Layer 5 of a small transformer language model trained on English Wikipedia (10 layers, counted from 0, width 128).
A neuron's activation on a vector x is GELU(gate . x) times (in . x), where the dot is the dot product.
The model reads these tokens: "." " The" "se" " were" " s" "un" "g" " play" "s" ","

The vector x that enters this layer's MLP at each token. A number n stands for (n - 128) times 0.03.
0 ".": 125, 177, 112, 169, 146, 138, 119, 110, 109, 142, 89, 170, 156, 151, 132, 125, 107, 134, 110, 142, 161, 120, 129, 109, 97, 137, 176, 161, 166, 185, 167, 154, 154, 169, 111, 152, 112, 125, 140, 178, 95, 80, 122, 99, 155, 117, 127, 165, 142, 108, 114, 131, 133, 133, 91, 100, 142, 147, 140, 127, 175, 137, 87, 110, 134, 137, 106, 128, 15, 219, 169, 128, 122, 133, 105, 160, 158, 165, 134, 91, 155, 143, 186, 89, 136, 112, 135, 143, 144, 150, 66, 71, 113, 125, 107, 123, 135, 74, 114, 130, 141, 109, 118, 156, 128, 151, 121, 123, 108, 120, 205, 85, 102, 137, 72, 120, 104, 96, 127, 170, 116, 116, 139, 170, 145, 102, 127, 133
1 " The": 97, 184, 112, 127, 174, 156, 128, 117, 132, 138, 140, 131, 145, 145, 180, 167, 155, 143, 121, 156, 168, 122, 124, 132, 183, 151, 148, 154, 146, 179, 176, 176, 136, 146, 106, 162, 100, 102, 96, 151, 118, 75, 135, 110, 107, 98, 142, 130, 155, 103, 121, 127, 134, 129, 120, 104, 117, 161, 150, 109, 148, 135, 84, 107, 143, 106, 164, 99, 6, 202, 134, 135, 138, 121, 157, 119, 168, 162, 171, 102, 132, 186, 150, 74, 142, 102, 193, 124, 135, 138, 108, 135, 137, 100, 113, 133, 148, 104, 170, 102, 126, 127, 91, 132, 107, 158, 124, 166, 112, 158, 137, 81, 140, 162, 102, 130, 136, 92, 151, 160, 80, 109, 177, 132, 150, 122, 130, 106
2 "se": 68, 132, 165, 116, 157, 131, 149, 153, 115, 159, 112, 171, 143, 102, 195, 152, 163, 136, 127, 177, 131, 116, 97, 158, 153, 144, 129, 168, 141, 143, 119, 150, 92, 129, 112, 114, 105, 102, 184, 134, 99, 104, 129, 118, 153, 131, 165, 154, 141, 126, 113, 94, 109, 107, 119, 85, 143, 119, 145, 88, 185, 148, 113, 90, 131, 64, 134, 82, 76, 132, 161, 97, 167, 117, 140, 107, 130, 217, 165, 91, 123, 158, 152, 66, 130, 115, 153, 124, 161, 174, 35, 111, 128, 132, 129, 164, 167, 115, 119, 139, 148, 166, 88, 197, 97, 166, 105, 146, 122, 166, 89, 117, 167, 163, 98, 105, 107, 46, 154, 155, 60, 76, 68, 88, 132, 147, 132, 160
3 " were": 91, 158, 118, 121, 164, 119, 160, 190, 94, 150, 122, 112, 110, 153, 143, 162, 106, 160, 131, 155, 158, 140, 120, 106, 156, 96, 174, 151, 116, 150, 135, 173, 110, 131, 99, 168, 125, 59, 149, 156, 91, 109, 162, 140, 169, 165, 146, 135, 187, 153, 76, 136, 127, 165, 159, 81, 165, 137, 115, 121, 145, 140, 131, 152, 180, 90, 164, 144, 28, 168, 202, 99, 197, 102, 87, 144, 158, 154, 128, 76, 171, 95, 181, 60, 119, 91, 132, 158, 144, 155, 100, 98, 132, 159, 132, 130, 100, 92, 115, 118, 101, 147, 108, 130, 125, 156, 112, 130, 130, 123, 142, 38, 122, 152, 123, 135, 107, 102, 130, 135, 135, 81, 95, 132, 111, 162, 149, 82
4 " s": 118, 174, 156, 139, 136, 119, 131, 157, 78, 141, 134, 173, 146, 126, 113, 113, 163, 132, 161, 178, 128, 103, 95, 92, 121, 157, 177, 139, 133, 173, 159, 174, 151, 122, 75, 163, 109, 77, 54, 160, 93, 105, 138, 136, 129, 111, 143, 151, 134, 95, 79, 140, 171, 96, 124, 65, 134, 132, 126, 134, 148, 146, 88, 184, 142, 85, 139, 111, 75, 150, 126, 75, 151, 133, 113, 144, 157, 123, 151, 75, 98, 136, 121, 49, 64, 130, 145, 160, 96, 171, 130, 109, 84, 199, 76, 148, 150, 52, 114, 130, 145, 141, 128, 151, 151, 128, 132, 141, 132, 191, 133, 57, 130, 84, 57, 143, 153, 91, 126, 107, 152, 129, 135, 112, 137, 110, 68, 78
5 "un": 93, 98, 156, 122, 123, 119, 118, 178, 118, 166, 165, 160, 153, 98, 150, 160, 135, 179, 132, 196, 156, 85, 116, 172, 75, 74, 133, 170, 121, 169, 172, 168, 128, 140, 121, 144, 124, 96, 134, 148, 76, 113, 97, 110, 93, 155, 121, 126, 129, 127, 132, 105, 89, 78, 120, 192, 141, 120, 51, 174, 127, 136, 108, 155, 125, 145, 143, 102, 44, 145, 199, 78, 142, 112, 140, 129, 188, 127, 88, 12, 138, 131, 155, 144, 124, 144, 188, 104, 122, 144, 107, 78, 114, 182, 144, 100, 81, 91, 133, 113, 109, 151, 88, 121, 68, 103, 125, 196, 137, 158, 122, 143, 160, 147, 87, 121, 122, 89, 133, 128, 155, 150, 132, 105, 96, 120, 110, 149
6 "g": 95, 119, 162, 147, 111, 172, 146, 154, 113, 102, 144, 204, 131, 132, 137, 153, 108, 86, 104, 161, 124, 92, 170, 111, 95, 148, 100, 178, 126, 178, 137, 138, 187, 146, 125, 180, 107, 73, 117, 179, 116, 111, 134, 108, 157, 115, 130, 153, 125, 97, 119, 122, 143, 89, 109, 112, 116, 126, 103, 158, 85, 184, 77, 162, 134, 102, 164, 146, 66, 143, 100, 69, 128, 161, 144, 153, 174, 223, 123, 80, 131, 146, 193, 94, 150, 153, 126, 104, 183, 164, 124, 101, 157, 168, 145, 77, 147, 132, 151, 92, 121, 169, 64, 113, 98, 67, 113, 139, 98, 120, 118, 150, 161, 121, 169, 144, 126, 113, 124, 120, 205, 156, 152, 138, 122, 156, 145, 83
7 " play": 81, 67, 114, 107, 128, 122, 148, 153, 112, 155, 140, 172, 146, 161, 176, 135, 132, 135, 116, 123, 150, 115, 134, 109, 128, 162, 162, 155, 83, 113, 155, 162, 198, 212, 89, 177, 135, 53, 78, 158, 99, 64, 125, 97, 171, 155, 138, 161, 149, 82, 154, 130, 125, 184, 141, 71, 111, 152, 70, 125, 105, 157, 131, 176, 153, 114, 182, 105, 52, 99, 137, 109, 159, 152, 146, 114, 131, 187, 135, 66, 85, 87, 149, 109, 128, 139, 153, 145, 164, 141, 124, 117, 139, 141, 105, 102, 109, 104, 147, 125, 146, 117, 109, 166, 116, 151, 86, 164, 134, 169, 125, 116, 135, 112, 58, 128, 149, 69, 110, 110, 114, 142, 144, 74, 172, 134, 97, 108
8 "s": 69, 116, 101, 127, 116, 131, 125, 130, 76, 161, 95, 187, 138, 157, 148, 196, 126, 143, 89, 170, 136, 153, 148, 81, 140, 119, 165, 172, 107, 109, 166, 145, 150, 102, 68, 124, 154, 73, 119, 170, 130, 150, 149, 132, 197, 145, 200, 171, 138, 106, 95, 115, 145, 113, 106, 113, 96, 161, 127, 121, 118, 122, 154, 115, 181, 155, 129, 113, 59, 124, 127, 65, 164, 109, 149, 187, 154, 177, 126, 94, 145, 149, 243, 87, 111, 126, 146, 100, 111, 143, 91, 84, 140, 169, 137, 108, 79, 109, 124, 123, 190, 192, 74, 132, 102, 111, 91, 168, 152, 144, 123, 110, 146, 111, 107, 159, 149, 51, 136, 132, 142, 139, 109, 133, 131, 152, 98, 92
9 ",": 123, 142, 143, 179, 126, 120, 112, 131, 101, 108, 129, 180, 130, 162, 110, 137, 137, 158, 113, 187, 137, 150, 190, 133, 157, 141, 159, 187, 126, 142, 200, 176, 143, 172, 146, 163, 121, 92, 107, 149, 88, 133, 143, 126, 139, 145, 144, 142, 154, 117, 93, 68, 100, 128, 166, 105, 150, 149, 108, 101, 137, 108, 159, 98, 142, 123, 173, 143, 21, 188, 161, 96, 163, 122, 158, 140, 149, 143, 137, 88, 161, 116, 199, 86, 124, 112, 115, 128, 93, 134, 96, 113, 121, 208, 117, 85, 109, 83, 78, 134, 145, 163, 123, 148, 143, 146, 76, 138, 155, 150, 161, 132, 132, 111, 98, 124, 124, 82, 139, 196, 127, 107, 107, 117, 109, 106, 150, 105

Each question shows the input weights of one neuron of the MLP. A number n stands for (n - 128) times 0.0048.

n88 gate: 132, 151, 130, 111, 141, 86, 126, 118, 135, 135, 96, 122, 194, 105, 126, 130, 190, 127, 136, 176, 167, 131, 136, 108, 120, 126, 99, 88, 172, 106, 129, 110, 121, 111, 103, 121, 144, 106, 122, 58, 141, 169, 138, 114, 133, 148, 133, 151, 124, 71, 146, 131, 91, 123, 95, 121, 98, 163, 148, 91, 157, 193, 141, 133, 106, 149, 154, 165, 133, 115, 121, 136, 115, 125, 109, 130, 148, 146, 72, 77, 93, 131, 160, 175, 131, 100, 124, 122, 151, 96, 125, 126, 87, 91, 85, 90, 120, 125, 115, 75, 138, 165, 87, 152, 99, 179, 171, 96, 139, 76, 161, 115, 103, 118, 122, 100, 104, 171, 161, 84, 115, 139, 161, 142, 138, 110, 165, 168
n88 in: 134, 143, 168, 129, 135, 123, 127, 121, 140, 91, 143, 120, 98, 162, 113, 89, 138, 120, 135, 137, 134, 126, 123, 118, 139, 196, 83, 183, 108, 104, 87, 142, 91, 149, 64, 86, 147, 133, 121, 119, 88, 101, 150, 139, 170, 152, 190, 142, 128, 99, 101, 163, 161, 122, 117, 135, 158, 109, 65, 141, 137, 92, 53, 99, 140, 137, 65, 116, 97, 143, 141, 137, 129, 114, 88, 140, 101, 110, 112, 173, 142, 177, 133, 93, 120, 52, 157, 106, 177, 127, 153, 188, 148, 162, 179, 141, 130, 131, 116, 151, 148, 122, 133, 102, 77, 138, 129, 123, 158, 141, 139, 112, 175, 177, 122, 151, 107, 123, 131, 157, 146, 93, 117, 77, 146, 99, 134, 118
Which token does this neuron like most? 0 "."

n375 gate: 90, 137, 105, 126, 129, 102, 150, 128, 143, 108, 100, 109, 157, 106, 111, 168, 153, 106, 132, 94, 112, 175, 132, 104, 104, 124, 135, 154, 132, 143, 130, 121, 138, 164, 132, 128, 126, 104, 117, 163, 119, 127, 127, 118, 112, 134, 110, 145, 177, 124, 112, 79, 166, 98, 111, 124, 146, 98, 182, 149, 134, 158, 94, 119, 142, 87, 150, 129, 156, 122, 103, 95, 147, 149, 144, 113, 121, 85, 112, 132, 91, 161, 117, 135, 148, 98, 162, 112, 116, 121, 139, 112, 166, 140, 138, 151, 124, 109, 79, 113, 95, 135, 150, 91, 94, 128, 105, 173, 99, 104, 99, 146, 151, 145, 138, 148, 154, 124, 136, 170, 74, 114, 147, 107, 62, 89, 172, 117
n375 in: 81, 127, 162, 127, 183, 145, 115, 166, 138, 82, 140, 127, 98, 128, 116, 144, 133, 105, 140, 126, 83, 122, 145, 99, 181, 104, 136, 157, 196, 125, 183, 162, 148, 162, 108, 159, 126, 121, 87, 132, 150, 151, 137, 128, 81, 90, 109, 168, 125, 152, 130, 125, 134, 130, 113, 116, 131, 115, 147, 119, 134, 137, 122, 115, 126, 146, 155, 170, 174, 124, 128, 105, 120, 149, 141, 111, 114, 106, 85, 158, 117, 163, 88, 150, 156, 76, 136, 130, 67, 114, 152, 128, 157, 121, 107, 141, 125, 113, 209, 138, 148, 120, 157, 88, 152, 177, 144, 113, 86, 147, 121, 121, 171, 151, 146, 114, 144, 107, 93, 174, 155, 137, 126, 127, 146, 130, 175, 134
On which token does it fire most, and how strongly? 1 " The", at about 2.2

n406 gate: 137, 127, 94, 151, 118, 128, 97, 159, 142, 110, 103, 141, 141, 126, 62, 119, 159, 155, 68, 140, 107, 102, 110, 161, 177, 105, 114, 148, 149, 130, 91, 147, 108, 135, 134, 105, 149, 167, 145, 56, 146, 144, 186, 181, 138, 132, 103, 104, 111, 88, 116, 159, 174, 168, 150, 123, 109, 133, 88, 127, 93, 125, 56, 141, 137, 105, 185, 94, 93, 188, 163, 139, 75, 100, 190, 173, 116, 150, 84, 117, 110, 98, 82, 143, 157, 111, 69, 123, 121, 131, 111, 125, 128, 142, 119, 166, 150, 104, 140, 166, 143, 154, 146, 86, 106, 107, 154, 116, 160, 140, 118, 139, 159, 155, 111, 114, 155, 174, 146, 145, 131, 137, 131, 108, 119, 122, 146, 137
n406 in: 110, 143, 137, 149, 112, 119, 128, 139, 156, 80, 159, 67, 162, 143, 157, 123, 98, 109, 137, 110, 142, 92, 160, 154, 125, 144, 128, 114, 122, 129, 92, 172, 158, 115, 133, 121, 123, 69, 113, 178, 140, 116, 106, 77, 132, 124, 138, 126, 100, 88, 137, 95, 160, 133, 131, 114, 122, 148, 102, 114, 166, 135, 188, 169, 123, 145, 160, 100, 115, 94, 125, 177, 115, 123, 117, 112, 69, 130, 83, 96, 127, 161, 127, 173, 124, 136, 177, 107, 174, 122, 184, 104, 139, 180, 103, 105, 96, 72, 86, 155, 117, 151, 104, 63, 103, 120, 150, 146, 110, 106, 109, 149, 86, 60, 141, 96, 91, 138, 122, 207, 132, 198, 105, 135, 120, 135, 164, 215
On which token does it fire most, and how strongly? 2 "se", at about 0.3

n69 gate: 127, 110, 123, 73, 118, 91, 109, 193, 111, 120, 98, 85, 134, 125, 160, 167, 136, 152, 142, 144, 87, 157, 171, 69, 100, 110, 107, 110, 181, 141, 102, 155, 166, 174, 128, 98, 144, 113, 106, 89, 119, 143, 137, 153, 111, 111, 109, 78, 114, 124, 127, 118, 90, 144, 116, 82, 159, 105, 109, 136, 101, 127, 115, 108, 126, 109, 129, 109, 196, 144, 151, 126, 178, 149, 80, 124, 118, 144, 159, 144, 112, 161, 133, 177, 160, 125, 114, 167, 154, 143, 139, 117, 93, 96, 156, 75, 106, 62, 95, 190, 132, 170, 105, 148, 75, 156, 154, 148, 102, 60, 167, 114, 90, 141, 101, 136, 151, 128, 108, 104, 146, 150, 137, 160, 120, 112, 131, 105
n69 in: 131, 89, 148, 131, 153, 84, 126, 119, 174, 125, 92, 102, 132, 105, 155, 54, 150, 124, 160, 146, 123, 35, 98, 138, 143, 105, 79, 96, 77, 142, 138, 115, 139, 105, 142, 95, 134, 116, 89, 151, 93, 117, 137, 138, 212, 110, 123, 162, 169, 114, 161, 176, 142, 140, 132, 72, 106, 163, 133, 156, 157, 103, 140, 166, 133, 153, 133, 97, 108, 103, 145, 156, 142, 98, 160, 105, 137, 107, 117, 149, 145, 154, 143, 142, 119, 77, 118, 112, 113, 86, 99, 126, 132, 71, 106, 158, 132, 154, 121, 93, 114, 136, 75, 169, 97, 136, 80, 88, 129, 120, 131, 98, 137, 112, 144, 152, 151, 142, 155, 104, 151, 170, 124, 141, 126, 74, 133, 122
Its three highest activations, in order, are on tokens 9 ",", 7 " play", 6 "g"

n242 gate: 104, 70, 141, 122, 149, 133, 101, 106, 128, 132, 141, 137, 140, 165, 112, 145, 136, 126, 72, 184, 128, 122, 169, 110, 148, 86, 123, 144, 114, 119, 97, 130, 137, 177, 65, 84, 104, 92, 162, 82, 138, 108, 122, 126, 161, 141, 148, 81, 113, 133, 112, 130, 172, 91, 128, 130, 125, 114, 150, 122, 73, 173, 160, 99, 151, 129, 93, 91, 164, 149, 124, 116, 156, 117, 130, 116, 124, 119, 130, 155, 120, 134, 146, 147, 186, 121, 197, 120, 154, 166, 136, 128, 93, 116, 137, 134, 101, 161, 94, 119, 124, 170, 116, 149, 126, 176, 109, 121, 124, 137, 118, 145, 160, 126, 156, 187, 160, 153, 96, 137, 99, 134, 129, 150, 109, 154, 123, 133
n242 in: 115, 167, 109, 165, 120, 122, 132, 140, 162, 130, 131, 109, 97, 105, 98, 99, 123, 127, 116, 200, 123, 182, 148, 96, 79, 135, 138, 127, 117, 118, 137, 120, 108, 105, 100, 106, 92, 120, 168, 147, 117, 121, 109, 104, 184, 96, 135, 132, 186, 135, 95, 154, 116, 135, 157, 50, 105, 162, 119, 168, 122, 107, 110, 132, 156, 146, 91, 127, 70, 126, 167, 134, 148, 163, 151, 110, 126, 88, 121, 159, 139, 123, 101, 113, 112, 137, 161, 134, 186, 137, 125, 113, 103, 134, 180, 172, 155, 150, 131, 164, 139, 124, 155, 150, 126, 126, 106, 144, 120, 113, 113, 152, 118, 114, 90, 158, 151, 164, 75, 73, 131, 118, 87, 138, 124, 169, 101, 198
Which token does this neuron like most? 8 "s"

n238 gate: 147, 101, 82, 153, 132, 109, 99, 102, 157, 138, 94, 136, 161, 102, 136, 124, 108, 134, 92, 141, 162, 119, 129, 111, 149, 92, 81, 126, 140, 135, 119, 159, 116, 102, 147, 120, 104, 164, 122, 121, 123, 95, 105, 141, 135, 170, 106, 135, 148, 155, 161, 143, 149, 111, 169, 94, 115, 124, 164, 98, 120, 114, 111, 85, 105, 75, 115, 116, 116, 102, 113, 107, 133, 148, 148, 78, 125, 80, 142, 134, 130, 160, 160, 136, 93, 147, 128, 124, 136, 160, 112, 109, 173, 100, 132, 108, 165, 89, 102, 139, 157, 128, 138, 113, 100, 96, 112, 107, 143, 153, 87, 90, 127, 127, 135, 124, 160, 124, 94, 127, 68, 124, 158, 116, 98, 140, 99, 97
n238 in: 123, 136, 126, 136, 130, 176, 91, 73, 204, 117, 85, 155, 131, 127, 144, 125, 133, 147, 118, 147, 150, 140, 84, 128, 130, 147, 159, 115, 111, 195, 134, 94, 116, 156, 92, 105, 111, 141, 129, 122, 156, 138, 127, 128, 129, 67, 144, 144, 149, 112, 98, 143, 107, 149, 165, 154, 148, 67, 161, 140, 134, 80, 106, 127, 121, 159, 162, 103, 130, 119, 156, 111, 141, 140, 92, 100, 71, 157, 105, 167, 86, 124, 90, 123, 151, 135, 155, 108, 123, 125, 121, 160, 125, 125, 178, 138, 131, 178, 154, 117, 109, 139, 154, 171, 130, 126, 117, 122, 97, 123, 138, 172, 140, 135, 138, 117, 174, 83, 130, 136, 107, 116, 145, 169, 86, 97, 106, 158
On which token does it fire most, and how strongly? 2 "se", at about 1.8

n170 gate: 116, 137, 118, 136, 106, 80, 163, 125, 144, 87, 177, 92, 114, 158, 174, 135, 124, 117, 109, 121, 122, 159, 126, 132, 123, 118, 100, 113, 79, 125, 171, 91, 112, 96, 107, 159, 135, 151, 140, 110, 122, 125, 86, 103, 140, 97, 108, 112, 98, 150, 133, 135, 128, 154, 143, 123, 175, 137, 116, 156, 142, 152, 119, 169, 78, 106, 97, 142, 120, 124, 84, 168, 162, 99, 95, 151, 132, 100, 124, 116, 61, 135, 155, 102, 151, 134, 124, 107, 102, 128, 203, 118, 173, 85, 133, 84, 115, 68, 170, 198, 127, 112, 144, 135, 125, 98, 136, 170, 125, 161, 122, 125, 127, 161, 116, 147, 130, 133, 156, 94, 120, 78, 98, 152, 163, 129, 139, 164
n170 in: 138, 143, 121, 144, 148, 103, 101, 177, 168, 121, 113, 120, 163, 132, 94, 82, 130, 124, 114, 147, 134, 137, 73, 148, 153, 71, 125, 109, 143, 143, 178, 135, 138, 79, 176, 115, 122, 84, 96, 145, 100, 156, 141, 135, 158, 129, 206, 122, 131, 125, 134, 126, 134, 88, 114, 107, 98, 97, 146, 143, 69, 109, 134, 105, 105, 113, 107, 123, 138, 109, 105, 142, 104, 107, 107, 151, 190, 157, 107, 108, 131, 66, 166, 153, 143, 124, 163, 145, 112, 75, 149, 109, 139, 83, 119, 123, 148, 123, 177, 105, 136, 115, 125, 114, 197, 172, 110, 148, 112, 101, 215, 125, 149, 146, 131, 179, 119, 138, 94, 201, 198, 184, 167, 110, 74, 119, 69, 152
On which token does it fire most, and how strongly? 2 "se", at about 0.29

n298 gate: 124, 135, 115, 117, 98, 120, 165, 126, 127, 147, 172, 115, 119, 151, 136, 142, 116, 115, 164, 119, 116, 122, 112, 102, 100, 180, 165, 106, 172, 170, 134, 147, 117, 116, 123, 135, 144, 106, 99, 152, 126, 168, 134, 126, 91, 148, 126, 99, 131, 95, 162, 175, 126, 133, 138, 73, 118, 119, 158, 113, 94, 116, 132, 74, 97, 99, 167, 108, 153, 156, 129, 181, 157, 166, 57, 130, 94, 101, 122, 119, 144, 103, 158, 157, 94, 123, 100, 175, 144, 139, 191, 182, 88, 102, 125, 105, 117, 118, 147, 105, 111, 182, 127, 142, 93, 111, 151, 100, 133, 145, 175, 102, 97, 111, 111, 137, 135, 139, 110, 80, 126, 117, 104, 132, 117, 138, 139, 118
n298 in: 125, 83, 145, 146, 122, 116, 116, 105, 153, 114, 100, 104, 95, 81, 125, 131, 91, 128, 140, 132, 115, 120, 137, 37, 86, 151, 78, 138, 137, 103, 190, 121, 176, 145, 135, 105, 155, 103, 75, 64, 96, 154, 131, 138, 141, 112, 104, 155, 92, 96, 143, 142, 166, 138, 145, 120, 134, 122, 209, 156, 122, 168, 115, 120, 153, 138, 158, 136, 90, 154, 140, 136, 163, 110, 91, 155, 149, 96, 145, 141, 120, 108, 103, 145, 110, 119, 73, 137, 121, 118, 115, 91, 100, 112, 83, 149, 162, 142, 108, 167, 112, 162, 99, 157, 84, 133, 146, 110, 120, 108, 147, 143, 78, 143, 97, 112, 150, 197, 97, 141, 146, 142, 89, 139, 87, 158, 122, 112
Which token does this neuron like most? 4 " s"

n451 gate: 130, 101, 99, 165, 120, 80, 117, 66, 144, 129, 150, 128, 111, 90, 143, 125, 136, 166, 83, 83, 154, 145, 103, 107, 125, 56, 143, 75, 118, 112, 55, 151, 109, 164, 141, 169, 107, 125, 108, 121, 121, 102, 127, 116, 115, 96, 131, 83, 100, 131, 156, 116, 142, 162, 117, 179, 115, 100, 102, 135, 148, 131, 146, 96, 146, 133, 160, 160, 121, 116, 135, 170, 92, 143, 157, 153, 154, 139, 116, 141, 121, 78, 145, 169, 109, 112, 72, 147, 159, 112, 136, 108, 118, 81, 110, 86, 140, 111, 190, 137, 150, 93, 142, 177, 160, 138, 102, 111, 91, 142, 85, 141, 136, 142, 144, 121, 124, 181, 156, 141, 94, 111, 120, 122, 149, 125, 130, 145
n451 in: 143, 113, 174, 110, 169, 160, 116, 109, 101, 142, 151, 104, 152, 142, 157, 157, 148, 105, 151, 74, 118, 132, 112, 113, 91, 114, 172, 108, 129, 62, 110, 182, 187, 139, 141, 114, 105, 74, 123, 70, 134, 164, 136, 134, 146, 103, 75, 166, 169, 165, 152, 148, 109, 137, 139, 103, 76, 96, 118, 117, 158, 121, 105, 144, 193, 159, 133, 137, 104, 84, 106, 113, 124, 145, 168, 142, 103, 116, 159, 129, 154, 158, 144, 156, 110, 70, 145, 107, 109, 98, 98, 138, 95, 106, 146, 134, 168, 123, 141, 112, 81, 153, 146, 159, 126, 87, 98, 139, 119, 81, 155, 199, 41, 176, 100, 137, 133, 66, 126, 178, 178, 130, 137, 97, 31, 181, 119, 143
Its three highest activations, in order, are on tokens 7 " play", 0 ".", 1 " The"

n197 gate: 119, 81, 172, 110, 117, 121, 167, 166, 136, 108, 131, 146, 147, 114, 90, 117, 173, 125, 112, 160, 165, 93, 95, 95, 108, 100, 95, 107, 122, 103, 126, 144, 106, 63, 121, 44, 128, 185, 128, 126, 122, 101, 108, 98, 79, 151, 160, 92, 79, 148, 84, 103, 141, 150, 119, 152, 157, 143, 120, 135, 131, 152, 107, 149, 111, 120, 149, 117, 126, 164, 151, 178, 84, 114, 106, 113, 117, 109, 113, 142, 85, 143, 126, 135, 157, 124, 142, 141, 186, 132, 137, 144, 100, 132, 143, 137, 92, 159, 133, 124, 141, 200, 135, 120, 100, 111, 145, 99, 151, 152, 192, 88, 112, 117, 120, 95, 123, 86, 137, 113, 61, 113, 132, 114, 131, 158, 119, 147
n197 in: 91, 160, 131, 121, 143, 127, 131, 198, 145, 101, 166, 182, 174, 150, 91, 150, 104, 117, 134, 133, 108, 118, 190, 118, 124, 151, 129, 141, 120, 98, 116, 135, 79, 96, 149, 114, 93, 123, 132, 127, 133, 154, 154, 155, 153, 107, 133, 155, 128, 109, 119, 76, 140, 99, 137, 69, 122, 99, 123, 92, 54, 165, 173, 105, 129, 139, 153, 62, 115, 180, 200, 133, 63, 107, 142, 130, 157, 100, 199, 80, 85, 169, 128, 119, 90, 146, 130, 151, 113, 134, 124, 103, 162, 110, 146, 90, 38, 120, 162, 85, 112, 126, 155, 79, 127, 87, 93, 95, 166, 95, 110, 161, 123, 126, 92, 136, 149, 119, 124, 183, 87, 105, 132, 127, 76, 115, 78, 143
On which token does it fire most, and how strongly? 5 "un", at about 3.4

n258 gate: 119, 120, 130, 138, 139, 126, 124, 142, 137, 111, 146, 153, 133, 161, 116, 177, 126, 131, 146, 146, 135, 138, 129, 144, 99, 101, 123, 119, 126, 113, 122, 99, 89, 188, 212, 161, 130, 125, 99, 153, 196, 163, 135, 167, 123, 133, 113, 129, 132, 123, 89, 104, 109, 121, 135, 111, 76, 163, 158, 123, 158, 111, 75, 121, 131, 107, 153, 139, 110, 136, 129, 140, 77, 135, 120, 117, 139, 111, 125, 155, 166, 135, 85, 101, 141, 166, 147, 147, 106, 131, 194, 113, 88, 142, 94, 120, 114, 167, 142, 157, 130, 129, 158, 123, 112, 131, 91, 99, 162, 129, 93, 128, 79, 124, 96, 107, 136, 163, 133, 134, 162, 124, 136, 161, 93, 168, 115, 138
n258 in: 130, 93, 112, 88, 119, 151, 92, 139, 95, 144, 159, 143, 107, 87, 148, 123, 150, 70, 139, 122, 122, 150, 62, 90, 195, 117, 134, 134, 146, 95, 96, 156, 134, 98, 133, 149, 89, 150, 144, 190, 119, 133, 145, 84, 150, 94, 138, 129, 110, 137, 124, 120, 126, 94, 88, 144, 97, 116, 104, 108, 142, 123, 129, 124, 168, 90, 140, 122, 159, 151, 126, 118, 159, 119, 155, 120, 132, 94, 117, 185, 120, 137, 120, 157, 144, 120, 113, 150, 93, 134, 162, 134, 98, 183, 179, 125, 135, 175, 142, 81, 99, 159, 97, 162, 114, 143, 156, 87, 107, 165, 121, 158, 156, 140, 111, 131, 137, 107, 169, 148, 118, 107, 187, 136, 143, 123, 100, 156
On which token does it fire most, and how strongly? 0 ".", at about 0.34

n194 gate: 159, 132, 118, 76, 96, 78, 123, 171, 135, 87, 156, 154, 138, 166, 108, 122, 124, 110, 139, 124, 180, 113, 111, 125, 179, 144, 177, 111, 100, 117, 86, 107, 90, 124, 91, 163, 101, 140, 147, 167, 174, 115, 136, 91, 142, 121, 137, 121, 105, 126, 120, 152, 51, 122, 130, 100, 97, 138, 168, 169, 118, 143, 153, 95, 167, 122, 63, 174, 125, 141, 176, 119, 95, 146, 95, 139, 127, 153, 148, 101, 155, 161, 126, 161, 119, 135, 113, 127, 125, 96, 127, 101, 103, 134, 98, 137, 145, 191, 138, 146, 150, 102, 171, 114, 138, 146, 90, 92, 119, 79, 123, 142, 141, 159, 149, 135, 98, 147, 87, 120, 138, 136, 118, 135, 140, 139, 128, 142
n194 in: 110, 66, 167, 82, 154, 102, 147, 136, 95, 136, 150, 105, 132, 56, 103, 119, 96, 98, 104, 127, 117, 142, 141, 116, 129, 85, 101, 117, 145, 113, 156, 140, 141, 163, 138, 151, 169, 211, 148, 162, 95, 119, 115, 135, 167, 85, 115, 136, 120, 193, 166, 154, 144, 147, 118, 164, 113, 167, 143, 150, 168, 188, 94, 107, 85, 131, 127, 120, 73, 131, 150, 103, 101, 122, 121, 139, 114, 165, 125, 165, 146, 141, 141, 118, 134, 188, 88, 131, 85, 108, 135, 130, 135, 129, 115, 130, 115, 123, 148, 86, 167, 129, 112, 120, 78, 142, 132, 158, 106, 136, 131, 105, 123, 111, 166, 169, 95, 122, 123, 120, 98, 77, 145, 103, 85, 150, 82, 148
On which token does it fire most, and how strongly? 0 ".", at about 0.25

n285 gate: 119, 110, 122, 130, 88, 119, 131, 143, 142, 112, 96, 147, 121, 122, 121, 125, 134, 165, 155, 95, 159, 168, 70, 150, 124, 70, 136, 128, 113, 135, 123, 93, 126, 147, 189, 145, 136, 108, 168, 116, 83, 138, 139, 97, 109, 115, 139, 159, 109, 101, 141, 146, 105, 113, 132, 150, 126, 104, 124, 62, 49, 121, 111, 67, 190, 167, 127, 133, 126, 77, 96, 116, 136, 151, 121, 129, 181, 148, 123, 155, 69, 127, 147, 116, 115, 124, 149, 175, 97, 146, 114, 109, 157, 111, 114, 114, 124, 141, 132, 80, 119, 78, 117, 158, 93, 183, 32, 78, 162, 121, 98, 147, 99, 165, 132, 94, 146, 145, 160, 168, 131, 144, 179, 142, 113, 182, 144, 175
n285 in: 128, 132, 158, 134, 109, 124, 163, 154, 108, 131, 105, 94, 110, 155, 142, 113, 119, 122, 165, 79, 105, 147, 153, 113, 153, 124, 156, 118, 148, 111, 126, 146, 116, 110, 106, 106, 76, 143, 126, 87, 154, 156, 117, 139, 185, 98, 114, 126, 171, 101, 163, 111, 114, 147, 64, 146, 156, 198, 147, 124, 207, 177, 150, 104, 96, 125, 96, 127, 94, 117, 113, 124, 111, 181, 190, 145, 92, 74, 152, 111, 209, 158, 110, 123, 99, 110, 119, 135, 184, 114, 133, 192, 111, 126, 128, 160, 171, 63, 138, 149, 120, 124, 95, 148, 142, 108, 120, 158, 99, 153, 114, 111, 131, 120, 117, 132, 93, 140, 123, 108, 162, 88, 61, 110, 131, 88, 154, 116
Which token does this neuron like most? 2 "se"